Layer 6 of a small transformer language model trained on English Wikipedia (16 layers, counted from 0, width 64).
Take only the direct path to the model's output, skipping the later layers: a vector added to the residual stream pushes a token's score in proportion to its dot product with that token's output vector.

Output vectors of the tokens that the questions are about. A number n stands for n times 0.17.
" \"": -2 14 -16 -8 -6 8 -2 16 16 22 -7 -2 15 -3 2 18 6 0 7 1 0 14 15 -6 0 22 5 -1 -3 -15 -9 -26 8 4 -14 14 -8 -12 -14 -5 17 -11 2 5 -29 -5 1 3 7 -7 0 -1 -14 6 -1 15 9 -8 -17 1 5 -9 -9 -13
"ies": -22 13 -14 -5 -4 15 5 8 4 21 -16 6 -20 -11 4 -2 -16 12 -5 -33 6 22 21 -25 -2 8 -3 12 -2 4 -1 -3 0 6 -6 -25 14 27 24 12 -5 -39 -5 26 8 -10 9 29 -8 6 -18 -10 -4 -18 25 -10 -25 8 -34 -5 6 -5 10 -8
"S": -10 5 -18 -1 9 -5 13 -2 9 -12 3 -3 9 -5 14 13 -15 -5 9 13 1 -14 25 4 -12 -7 -6 4 8 8 -5 -1 -1 11 -6 -10 -22 2 -12 8 -18 4 4 -5 3 -6 18 -13 -14 16 -8 -4 -15 5 -12 4 1 -4 18 -2 11 9 0 -3
"e": -25 32 2 -45 39 93 29 22 48 58 15 -39 35 -24 -1 29 19 69 -20 -26 42 -26 41 28 10 4 -47 -67 33 -30 -32 -35 -1 -4 22 -46 -4 -16 41 -28 -15 -26 46 40 15 -4 20 92 -14 52 3 -18 -11 19 32 45 -23 27 -49 -38 6 -38 -23 -17
"−": -20 12 5 9 11 33 4 22 1 -9 6 -6 -2 2 21 16 2 10 5 -1 1 -21 -14 -2 -8 17 -17 -5 11 4 6 -15 7 -3 11 -23 9 -8 21 12 10 0 30 12 18 10 -2 10 -6 27 8 -6 1 -5 4 16 -8 7 5 -11 4 16 7 -28
"equ": -1 15 36 -21 10 3 22 28 -6 6 2 -1 1 4 -18 13 -13 1 12 -27 19 -4 1 -16 3 15 -13 1 -8 -20 -28 7 1 -7 34 7 -16 -22 1 5 8 -11 -8 18 4 33 4 26 -24 29 -14 -10 9 -2 1 17 11 6 -14 -6 -11 -16 21 5
"ñ": 9 22 -14 -24 13 3 25 5 13 24 1 -36 25 27 5 21 4 24 -16 -15 18 -8 0 10 25 9 -15 -10 -4 -1 -23 4 -5 5 -2 -5 -33 -10 20 -18 -18 -34 32 5 -3 -2 32 26 13 33 -3 -5 -7 -7 15 15 -14 9 -7 -2 -25 -1 -15 -20
" video": -10 15 -2 -11 12 45 0 20 19 32 -6 -9 20 -11 4 14 0 17 -3 9 14 3 3 14 8 26 -6 -3 16 -1 -9 -20 11 10 29 5 -19 -16 17 -9 11 -12 6 53 -12 10 11 38 -2 -1 -5 -12 -6 4 12 29 -2 -3 15 -2 19 -19 -5 -13
"ain": 3 19 3 -17 31 18 14 -10 35 3 1 -10 -1 -7 24 -25 -17 9 0 -10 -6 -4 11 -11 3 -11 -12 10 10 -31 -39 -7 -23 -18 16 -41 13 -16 33 10 1 -29 -24 4 28 -20 27 22 -33 -5 -28 -3 -16 11 24 -1 -13 6 0 -2 -7 -13 -4 2
"ible": -3 39 18 2 24 31 19 23 -3 35 -5 -38 -13 -17 17 41 -21 19 -3 -14 1 -2 27 6 -18 -14 -15 -15 15 -9 -44 3 25 -2 11 -10 -14 -11 8 -32 12 -1 -13 -25 6 22 18 37 3 11 3 8 -17 0 20 2 -20 10 1 -5 -12 -10 16 4
"ling": -4 7 -7 -8 26 -4 19 -7 4 26 -13 3 18 -5 -2 -19 -14 14 -10 -2 9 15 14 25 -1 39 -6 7 16 -3 -9 -9 6 -7 -24 -37 1 12 1 -14 -15 26 -8 -2 13 2 8 19 -8 22 -19 -14 0 26 23 22 -28 12 -17 -3 1 -12 16 -25
"s": -16 12 -2 14 14 -16 9 -11 -23 -18 -10 18 -8 9 3 -4 -27 -7 3 17 0 13 -12 -18 6 23 6 9 -10 12 15 4 12 -22 -20 5 -10 11 6 10 -14 2 -14 -4 -36 3 -5 -22 2 -21 -12 -2 9 -8 2 -7 3 8 14 5 -34 5 -8 -12
"ten": 15 6 -1 1 33 -22 -16 0 -8 25 9 7 -1 -16 3 3 -19 2 4 -42 15 27 0 -2 6 30 -4 -11 -4 -20 -15 -1 -20 -8 -4 -24 -9 -22 13 0 7 1 -1 9 6 -8 10 19 2 6 -5 -20 14 7 -12 31 3 -5 -12 -2 -15 -14 -1 6
"ꦺ": -24 30 3 -44 40 90 29 23 46 55 15 -39 35 -26 -1 28 20 67 -19 -24 43 -27 40 29 7 0 -45 -71 34 -32 -32 -36 -1 -2 19 -42 -2 -19 40 -28 -11 -30 50 42 16 -3 21 90 -13 53 2 -17 -14 19 34 46 -21 27 -48 -38 8 -35 -21 -20
"n": -2 -16 -6 7 25 -19 -18 -3 5 -3 -14 16 -5 27 -9 10 9 -5 9 23 -2 23 -13 -8 4 5 0 -13 -9 -22 -5 -5 5 -16 -17 6 12 7 -10 0 -12 28 34 7 8 -5 10 -9 -21 -17 -11 -21 -5 -4 9 -4 26 22 -9 2 5 6 0 -35
" home": -9 0 28 -1 3 17 1 5 -2 35 -4 -6 9 -7 8 10 15 11 -1 3 9 -27 -18 8 -1 4 -3 -8 12 -11 -22 -17 -9 -3 -14 -11 -1 -24 11 -5 -18 6 -5 2 -10 -2 2 15 0 1 -3 -4 6 14 -10 8 1 -8 0 -4 -10 -23 -2 -5
"cell": 13 1 2 0 34 -6 13 7 10 37 2 -1 27 -3 21 27 -9 8 2 -17 21 0 -12 4 14 -6 -12 -7 5 -43 -6 -10 13 2 4 14 -8 -10 4 2 8 5 20 6 -8 27 9 36 -29 16 -4 2 1 16 19 50 -5 12 -18 -2 0 -10 -4 -10
"ol": 6 16 25 -1 -1 -13 5 -16 -7 -2 1 -11 -10 3 14 10 0 4 6 -1 -8 -3 13 4 0 24 -5 5 -6 1 -13 2 7 -2 17 10 5 -2 19 -17 -10 -11 10 -11 10 13 15 5 -27 8 -28 -41 8 27 21 29 -31 -2 -18 -2 9 12 2 17
"ident": 7 28 14 -29 12 18 26 31 3 -8 -13 -22 19 14 2 15 -8 5 19 -10 11 3 -17 13 -7 31 -12 15 7 -24 -16 8 16 -11 -2 5 -5 -2 -4 -24 -1 -15 -12 25 2 -3 -1 12 -14 13 -15 4 12 5 -4 32 -15 17 -31 -7 -15 -16 7 17
"ise": -28 12 9 -13 27 17 6 12 -2 27 3 -4 5 -23 -41 6 -14 21 -4 -11 12 -13 -8 -15 8 5 -12 5 -4 2 -12 12 -4 23 -10 22 13 9 11 -16 14 0 14 3 -1 5 17 22 24 -10 -20 0 6 -2 13 35 -12 9 -17 -2 9 17 19 -16
"tin": -2 7 17 -18 43 -2 1 -26 0 30 -11 -7 13 -6 30 21 -15 24 -4 -28 25 24 9 -2 14 16 -9 -24 9 -12 -19 -8 -2 0 25 11 -12 1 21 11 5 -2 26 -3 9 -11 37 14 2 17 14 -10 24 -2 1 31 7 11 -10 -3 -38 -21 -18 -6
"se": -25 18 -1 -4 21 -3 -5 4 5 -3 -4 8 -8 -17 8 11 -7 23 -11 -18 17 6 0 2 -3 38 1 13 -10 -18 -9 13 -10 -19 -1 15 12 36 21 -16 -22 17 3 10 -12 5 -5 1 -14 0 -12 4 17 -17 -29 12 6 8 -11 0 -4 -1 -13 -18
"ard": 15 24 -28 -23 25 6 29 9 18 -8 4 -21 -1 6 -19 -18 6 19 15 -21 0 -30 -1 0 3 -6 -3 1 20 0 -1 8 26 -16 -1 1 4 -22 -2 -13 -31 -6 5 5 15 -1 25 14 0 13 -27 -45 -1 10 29 3 -18 0 3 -2 0 -4 16 16
"ish": -8 7 -7 13 13 12 22 14 16 16 -10 -15 2 -23 -2 -2 -21 19 -6 0 1 -17 18 -5 -37 15 -4 -8 -20 2 -31 -12 15 -10 -15 -28 -11 -9 0 19 17 20 14 7 -20 -3 18 4 -6 2 -20 6 20 -18 9 7 -15 29 -32 -1 -1 8 -9 5
"f": -25 32 2 -45 39 93 29 22 48 58 15 -39 35 -24 -1 29 19 69 -20 -26 42 -27 41 28 10 4 -47 -67 33 -30 -32 -35 -1 -4 22 -46 -4 -16 42 -28 -15 -26 46 40 15 -4 20 92 -14 52 3 -18 -11 19 32 45 -23 27 -49 -38 6 -38 -23 -18
"board": 17 14 -44 -12 10 24 23 36 25 17 -12 5 14 16 7 -3 5 8 15 12 22 -23 -3 10 2 -8 -8 -27 30 -13 -2 -18 2 5 6 -26 -1 -17 7 -7 -28 -11 -8 37 -15 -7 10 17 1 -1 -27 -3 7 8 21 21 -7 25 -21 -2 -12 -36 -1 9
"ral": -11 32 27 23 27 21 10 -4 -1 -15 1 -4 28 7 -12 16 5 19 -8 0 6 24 4 2 -4 36 -5 6 35 9 -12 1 11 -32 -19 -2 -8 5 14 -11 -8 19 38 6 -1 15 20 12 3 6 22 2 -18 19 6 2 -23 16 -23 -7 0 -8 14 -6
"pe": -16 39 -15 -5 32 4 3 12 -3 11 -14 -5 0 2 -13 -17 16 4 7 -35 11 25 8 2 23 20 -8 -13 21 -12 -17 -8 2 -1 10 3 -3 -8 9 -14 -14 -29 -2 -12 -21 17 31 3 -30 34 3 -3 15 20 -2 11 4 4 -20 -2 -7 5 6 -10
"mit": 8 25 -23 -18 5 4 5 13 0 2 -16 -18 -15 10 2 -6 -4 1 2 -3 3 13 -3 -20 23 6 -19 2 22 -14 -12 -2 -3 -12 41 -9 13 -16 19 -28 10 11 14 25 10 12 -2 13 -12 25 0 -10 -18 -2 3 -2 13 23 -12 -2 -5 -12 11 -2
"mar": 7 24 -21 -6 26 -1 2 -10 -9 11 -14 -13 12 -2 -7 10 6 7 3 -19 -3 0 11 -5 -10 3 -16 -10 26 -21 -11 2 2 -3 19 -9 -33 -9 8 -12 2 10 12 24 -9 -5 16 4 -14 2 12 -8 7 -4 -5 11 9 22 -10 0 -14 -2 34 -18

Each question shows what one neuron of this layer's MLP adds at an activation of 1. A number n stands for n times 0.01.

n161: -2 -14 -2 21 3 0 9 44 18 -23 -9 26 4 28 -12 20 18 -24 7 2 27 -47 16 7 -4 -9 -19 -10 -26 -2 -21 -23 5 17 9 -12 5 41 -2 -8 5 -14 -15 11 7 8 -18 -34 9 2 20 26 15 -7 19 -15 11 15 26 16 -20 -5 -13 4
Which of these tokens does it push up most? "board"

n87: -8 9 -9 27 14 -17 7 19 14 -23 14 -31 -9 2 20 -14 -15 -32 -11 -10 4 55 34 -1 1 -11 -24 -47 4 -25 -12 34 19 4 0 25 -21 -5 -10 -4 16 10 15 -2 28 14 17 -15 -35 -25 11 -4 20 -1 2 -12 -9 20 3 -30 -50 -26 -52 51
Which of these tokens does it push up most? "tin"

n173: 21 -10 25 -22 23 13 -11 24 0 -4 16 -8 -10 -27 -25 5 12 30 -20 40 -5 -18 -42 9 29 -25 5 47 21 -3 47 32 -13 1 0 18 15 -3 -23 11 0 -8 -6 9 23 10 43 16 21 7 -32 2 -18 28 -21 42 -15 -34 42 -27 12 25 8 -46
Which of these tokens does it push up most? "ise"

n99: 41 -11 -5 -20 1 -43 -16 -13 7 -12 -48 28 15 -11 17 -38 9 -36 24 25 -4 7 6 -26 -6 67 5 -19 -14 0 0 -31 31 0 -54 -3 -11 -32 -34 -17 36 -21 -15 18 -9 34 -16 -5 -1 -12 -17 -11 -32 -6 9 -3 28 -33 18 4 46 -10 -16 -9
Which of these tokens does it push up most? " \""

n74: -18 10 20 3 11 18 -26 -25 -25 -19 -5 -3 3 -8 -9 19 1 -5 -35 -12 -32 0 3 1 11 3 20 17 -12 -8 3 33 -18 3 0 -16 -10 40 14 7 -6 27 10 2 -3 25 28 1 -13 25 -3 -15 24 -11 -20 26 39 42 16 -20 25 6 -6 -36
Which of these tokens does it push up most? "se"

n101: 5 -8 38 5 5 -4 21 37 -33 -3 -23 -14 -10 -3 16 -5 1 2 4 4 -30 -3 -7 -6 3 -48 -9 -15 18 -26 -32 38 -3 -8 3 34 16 -20 -2 27 18 38 38 -49 -45 -1 -13 9 15 24 5 15 -15 -19 18 1 -1 2 -18 17 4 -16 -22 7
Which of these tokens does it push up most? "ible"

n11: 8 -5 -28 11 -17 4 11 5 -4 -26 -10 -2 -14 -1 15 -40 -11 -9 -26 -38 20 11 -9 -19 25 11 -14 -11 28 12 -24 -3 19 -4 -11 -14 28 -15 -10 11 23 -10 55 7 -3 46 -49 -28 47 24 13 59 9 18 3 24 -13 28 -33 5 0 -28 -12 5
Which of these tokens does it push up most? "mit"

n190: 4 7 18 -8 31 -34 -31 16 -1 12 9 41 -47 15 -13 -13 23 -17 8 8 15 3 1 24 0 -13 -15 -17 1 12 6 14 -26 14 2 -44 23 -6 -16 -22 36 25 -19 13 -17 21 5 -5 8 -32 27 -12 -7 2 19 45 17 18 17 7 0 -17 -22 4
Pushed down most: "ñ"

n57: -7 -43 26 18 -25 20 -21 25 -1 22 5 -21 17 -17 4 -4 -11 -16 -5 21 2 15 -6 -9 19 11 -22 22 51 13 -15 4 16 6 16 13 -5 11 -17 36 -17 0 -9 -9 19 -28 9 2 4 39 11 17 -6 0 22 7 -25 -8 18 -11 7 -7 12 12
Pushed down most: "se"

n130: -1 -23 2 -16 -28 -31 -4 20 -3 -2 4 -16 43 -7 -7 -10 -23 -12 -4 33 -43 16 -21 3 -1 22 -26 -6 -6 1 6 -25 -45 -1 -19 -32 -4 25 -37 -10 -37 45 -12 -7 16 22 -9 -17 -30 -18 -14 21 -7 43 -1 27 -17 23 19 4 -13 -21 20 -7
Which of these tokens does it push up most? "ling"

n174: 3 -17 22 -7 73 30 -7 -11 -13 -13 -10 -15 -16 -21 7 -27 13 9 -20 -1 28 -3 -15 24 -9 1 24 3 13 26 -14 -17 43 -2 7 11 13 14 33 -6 2 -20 -16 -18 -6 -12 -4 -1 -21 -22 -3 10 16 -28 13 -11 -2 14 21 -18 -18 -25 -3 7
Pushed down most: " \""

n58: -2 -37 -21 -20 -7 12 14 14 12 28 -27 44 33 18 -2 -26 14 21 0 -3 -23 -1 13 -16 19 21 21 7 9 10 -6 -2 3 8 12 -40 -12 -9 -24 5 -35 23 -29 -6 31 -8 -14 13 28 0 -14 -3 -1 -11 -12 5 26 45 31 9 11 -15 -12 16
Pushed down most: "ol"

n68: -45 2 -9 -27 -4 6 6 -16 23 -9 -30 -6 5 -32 -21 2 -3 -1 -4 -23 -4 -21 -11 15 -12 9 0 -14 3 10 9 19 16 2 5 10 -33 16 4 25 -15 -8 15 8 -4 7 -27 -26 -25 15 15 29 -16 -9 32 -7 34 53 -16 10 -25 30 -8 -16
Pushed down most: "ten"

n64: 7 -8 -28 -24 31 16 -14 -21 11 -21 -6 22 1 33 -10 19 -14 5 -8 36 -24 -35 -26 4 -22 11 -60 -28 29 11 20 -14 40 17 7 28 -5 5 2 17 22 -26 5 28 -21 -5 4 -43 -6 -30 1 -2 8 17 59 -17 18 -26 -22 -35 16 -12 -38 -19
Pushed down most: "ten"

n61: -51 4 9 -35 44 -13 13 -8 34 -27 -13 18 -13 -13 8 9 32 15 -16 30 11 -12 -20 22 -12 -24 8 7 0 25 6 -6 3 -31 26 -13 36 0 -8 33 2 -12 27 -25 14 31 -17 1 14 -12 42 22 11 -24 -1 -24 -12 -19 9 34 13 -38 14 1
Pushed down most: "ten"

n76: -2 7 -14 39 13 13 7 -9 16 -14 -3 -27 -20 25 -41 -7 13 -4 -41 17 -4 -4 -15 -35 5 21 -9 -16 3 0 5 7 17 -15 6 -17 -1 8 -3 3 7 0 -10 14 12 -41 25 18 20 4 6 8 11 -39 21 -12 -19 33 51 20 -44 2 1 4
Pushed down most: "cell"

n158: 35 -29 -3 1 -5 13 5 16 20 12 -32 -16 22 19 -1 50 7 30 -7 -37 -2 9 0 -1 -13 -6 -2 9 -15 5 10 1 16 -10 16 15 10 -16 -12 12 -26 20 33 2 28 -3 -4 -7 -2 -19 -24 1 6 -6 -13 -13 21 -26 17 17 13 15 2 11
Which two tokens does it push up most, strongest first? "n", "ard"

n55: -12 -12 1 -2 34 -17 -20 -19 23 -11 15 -5 13 -18 10 -8 -26 -19 2 -10 20 -46 30 -17 -23 -9 32 20 2 13 24 26 4 40 -38 21 -40 15 -15 26 -21 -23 -5 23 16 -6 15 -13 -24 2 9 -12 -7 -18 14 -23 1 -30 -8 24 6 2 -26 -23
Which of these tokens does it push up most? "S"

n109: -4 -1 0 52 0 4 18 -11 25 -15 3 15 26 -25 -3 -19 10 -16 29 18 11 -49 -2 17 -15 -10 32 11 7 -12 1 -14 -34 36 -32 11 19 -35 23 -13 -36 6 -54 -13 13 4 6 20 5 11 -13 23 -39 -7 -12 -11 20 -21 37 -37 4 -1 4 4
Pushed down most: "tin"

n157: 14 -32 10 3 -4 -29 -3 42 -25 -6 -13 -5 24 32 29 -8 18 48 7 -31 8 0 17 -13 -9 -34 28 34 -1 27 14 -12 -33 -4 -1 38 -16 7 -1 -16 30 19 28 -16 9 -5 19 12 -26 -19 11 -15 4 11 19 25 0 -14 -6 -20 10 -23 1 -26
Which two tokens does it push up most, strongest first? "cell", "tin"

n139: 28 26 -6 23 9 -1 -26 -10 0 7 -14 20 1 20 -29 33 -13 17 23 2 -3 -3 -12 12 -47 4 -27 31 16 -24 23 -21 -5 -2 46 -6 -30 -19 28 3 -6 -31 2 -44 -7 -30 -11 9 -24 -15 12 -1 -32 -9 -48 -20 -19 7 -50 3 -32 13 14 56
Which two tokens does it push up most, strongest first? "mar", "ident"

n7: -5 27 -6 -26 -23 -1 40 34 -8 -3 -1 8 8 30 3 15 31 -15 20 33 -2 3 26 18 -3 28 31 12 6 -30 -15 6 -4 -3 19 8 -20 -3 -7 1 -9 -1 -27 20 57 -22 4 35 -31 -27 9 -46 21 3 -9 39 -2 2 -18 -25 -11 26 12 35
Which of these tokens does it push up most? "ident"

n188: 45 -2 -23 -10 -10 26 18 -6 32 23 5 37 -5 18 28 -16 10 -14 -9 24 26 -20 -11 -11 0 -18 38 3 36 12 -10 5 51 -18 24 -24 -26 24 -56 8 9 0 -42 62 -35 13 13 9 -21 19 -1 -11 29 24 -1 -6 38 16 10 -1 10 -1 5 -11
Which two tokens does it push up most, strongest first? "board", " video"

n146: -7 0 41 18 -18 41 2 26 -9 -25 27 -5 -39 -6 -9 -24 17 -25 -6 -24 -22 4 -31 -6 -2 9 -23 12 -20 -21 23 -22 -8 18 3 5 -1 -3 -5 -1 -8 0 19 -17 -15 5 -32 -16 26 14 24 -12 -4 -2 -20 60 -29 7 19 -18 12 1 28 -7
Which two tokens does it push up most, strongest first? "−", "ise"

n3: -10 18 -18 8 5 -8 -9 21 2 0 30 -3 -12 -27 17 7 -5 -3 29 -9 -11 11 -23 22 10 26 -8 -9 -6 20 2 -29 -16 14 -28 -9 -2 15 3 22 11 53 2 8 -8 4 -1 -29 -26 19 -15 61 -23 -23 -17 5 -18 38 0 -23 9 25 20 -2
Which of these tokens does it push up most? "ish"

n34: -31 -7 0 -19 -13 20 13 32 14 -32 8 6 -28 -3 15 16 -43 4 40 -9 21 -2 14 31 -32 35 -2 -5 7 13 -30 -4 -6 41 26 2 -33 -44 7 3 -6 -56 -6 22 -5 0 -28 -6 11 16 -23 45 25 5 8 -5 13 -18 31 2 8 -12 24 -3
Pushed down most: "n"

n180: -12 -4 23 32 16 6 4 -7 -29 15 9 -7 -4 -6 11 30 33 -7 9 7 -23 11 -4 -19 -22 -5 2 -19 45 -28 17 23 6 -2 2 -35 -14 -9 11 -14 -3 15 -7 14 -7 -7 -15 -28 -18 -29 25 21 9 -35 -24 -5 19 24 13 -14 -9 3 -5 35
Which of these tokens does it push up most? "mar"

n115: 11 -12 41 -14 -14 -6 -11 8 12 3 -1 17 9 13 -9 47 -10 11 5 14 -9 1 -31 10 11 -5 6 48 -2 -18 -28 -1 -35 32 -16 -1 -29 21 18 4 13 11 -44 31 -40 -13 -15 -1 41 21 41 1 -49 9 -13 -20 -2 -7 19 -23 -12 -30 -11 -17
Pushed down most: "ard"

n182: -10 -26 -45 12 30 19 -10 -5 25 26 -9 -14 14 14 5 2 4 -47 -22 15 -17 18 -15 7 -37 20 13 -29 5 39 -39 -21 20 -13 -15 32 -8 13 -10 7 -27 28 -11 45 -22 41 41 8 -20 18 2 -10 36 -6 -22 -15 -31 -40 -23 -44 -51 15 34 24
Which of these tokens does it push up most? "ish"

n117: 15 -10 1 -17 -4 13 25 -22 -4 18 -11 -28 -33 7 8 -14 8 -4 -4 -8 22 -7 11 4 -15 6 -5 -24 -17 -8 -28 0 12 9 8 -10 -11 24 -23 -60 -21 -13 16 2 -10 25 -12 19 -7 16 6 6 8 -37 3 7 0 0 19 -26 33 3 10 -9
Pushed down most: "s"

n13: -20 -11 6 29 -6 -14 -25 14 14 12 -14 7 -20 -26 2 12 -20 -9 -23 19 5 22 31 -10 -2 -37 -46 -10 16 53 10 -4 -15 3 -20 -2 31 15 7 -20 16 -26 14 -31 -6 -14 -20 -15 23 6 -12 -9 -11 31 -10 -10 -1 3 -8 -40 20 13 9 56
Which of these tokens does it push up most? "ies"

n135: 12 17 -16 -31 6 -27 13 -9 -1 12 -24 -19 0 0 14 -11 -18 5 2 -14 3 -5 -38 9 2 -45 -9 -9 -3 18 12 -23 5 -20 15 10 29 12 -28 -9 -16 35 22 -4 -9 1 -14 14 -34 24 7 -24 -8 34 -34 -1 -28 -6 6 44 28 50 -11 25
Which of these tokens does it push up most? "ard"

n85: 21 21 17 33 4 -26 13 3 -9 31 15 29 0 -21 33 17 -26 -7 -7 -28 22 12 -4 5 3 5 27 -30 23 11 -14 -8 3 -1 -3 2 -56 -5 23 -3 22 0 11 33 -31 19 33 22 -30 1 -4 10 27 4 11 -2 5 8 -5 21 11 10 8 -9
Which of these tokens does it push up most? "cell"

n152: -14 -8 11 40 -3 20 -10 5 4 -2 -23 -41 6 -18 30 -14 3 27 -5 22 -6 5 16 9 25 -38 -12 -19 9 12 -19 6 28 18 19 -6 8 11 -22 4 21 24 -34 8 -21 1 17 20 25 -13 16 50 -41 10 -20 19 -39 20 -5 -9 -47 -43 16 7
Pushed down most: "n"

n133: 31 -49 -13 -8 -6 11 -4 -24 -20 -2 0 -20 -36 -3 -25 -21 -32 34 9 -29 27 -8 -6 27 -23 29 -24 13 11 25 -25 21 -42 12 33 18 12 26 22 -14 18 14 -19 -26 -38 0 -34 15 18 -24 -14 1 -10 13 19 -13 1 11 24 -43 22 29 2 11
Which of these tokens does it push up most? "ise"

n73: 32 -6 27 10 -9 -15 -9 -25 -1 16 -9 2 30 16 -23 22 31 -1 -14 3 1 -49 -57 -3 9 7 10 -5 17 -24 -10 1 -19 -31 -10 17 -10 -21 1 6 -29 -24 -12 0 3 34 -6 3 3 -1 14 29 4 15 -20 12 6 20 4 12 -20 -31 7 -5
Which two tokens does it push up most, strongest first? " home", "cell"

n59: 18 -19 -26 -14 -2 4 31 -14 18 11 15 -6 -20 16 5 -2 39 -1 -30 15 46 -19 19 -8 16 -12 30 -7 13 29 10 -25 24 -11 -13 28 -6 -28 11 23 3 16 8 8 6 -29 11 3 19 -34 -8 -6 -10 11 14 2 34 -14 23 34 11 21 5 9
Which of these tokens does it push up most? "ard"

n98: -24 -18 -19 26 4 20 6 -28 31 14 4 -44 -1 1 -11 4 -7 1 -15 33 3 6 -10 16 5 -18 6 19 22 14 7 9 -19 14 3 -32 -15 20 5 10 12 19 -17 8 -39 -37 22 16 -28 10 3 17 -31 -5 22 17 -15 -32 -2 34 46 4 20 -8
Pushed down most: "equ"

n131: 21 -11 -14 -8 22 8 -6 -9 3 5 -17 -15 -11 6 -7 3 -29 3 6 -18 -30 22 -36 -16 28 24 -18 -1 -25 -11 30 -19 -12 3 35 -7 31 -19 24 -3 -11 35 21 -4 -26 24 -4 14 52 39 7 -34 -34 -8 24 0 25 25 -6 19 7 15 7 11
Pushed down most: "S"

n54: -6 13 -11 -5 20 -9 25 -19 1 11 5 -33 -3 -46 11 -28 -7 -45 -2 44 -52 -12 11 14 0 -37 34 10 24 -24 -3 1 9 8 -13 -18 -6 19 10 -36 -17 22 0 -31 -27 29 -35 14 -17 16 -12 -22 8 -22 7 19 -27 38 52 -28 -36 -5 -6 -14
Which two tokens does it push up most, strongest first? "ible", "ling"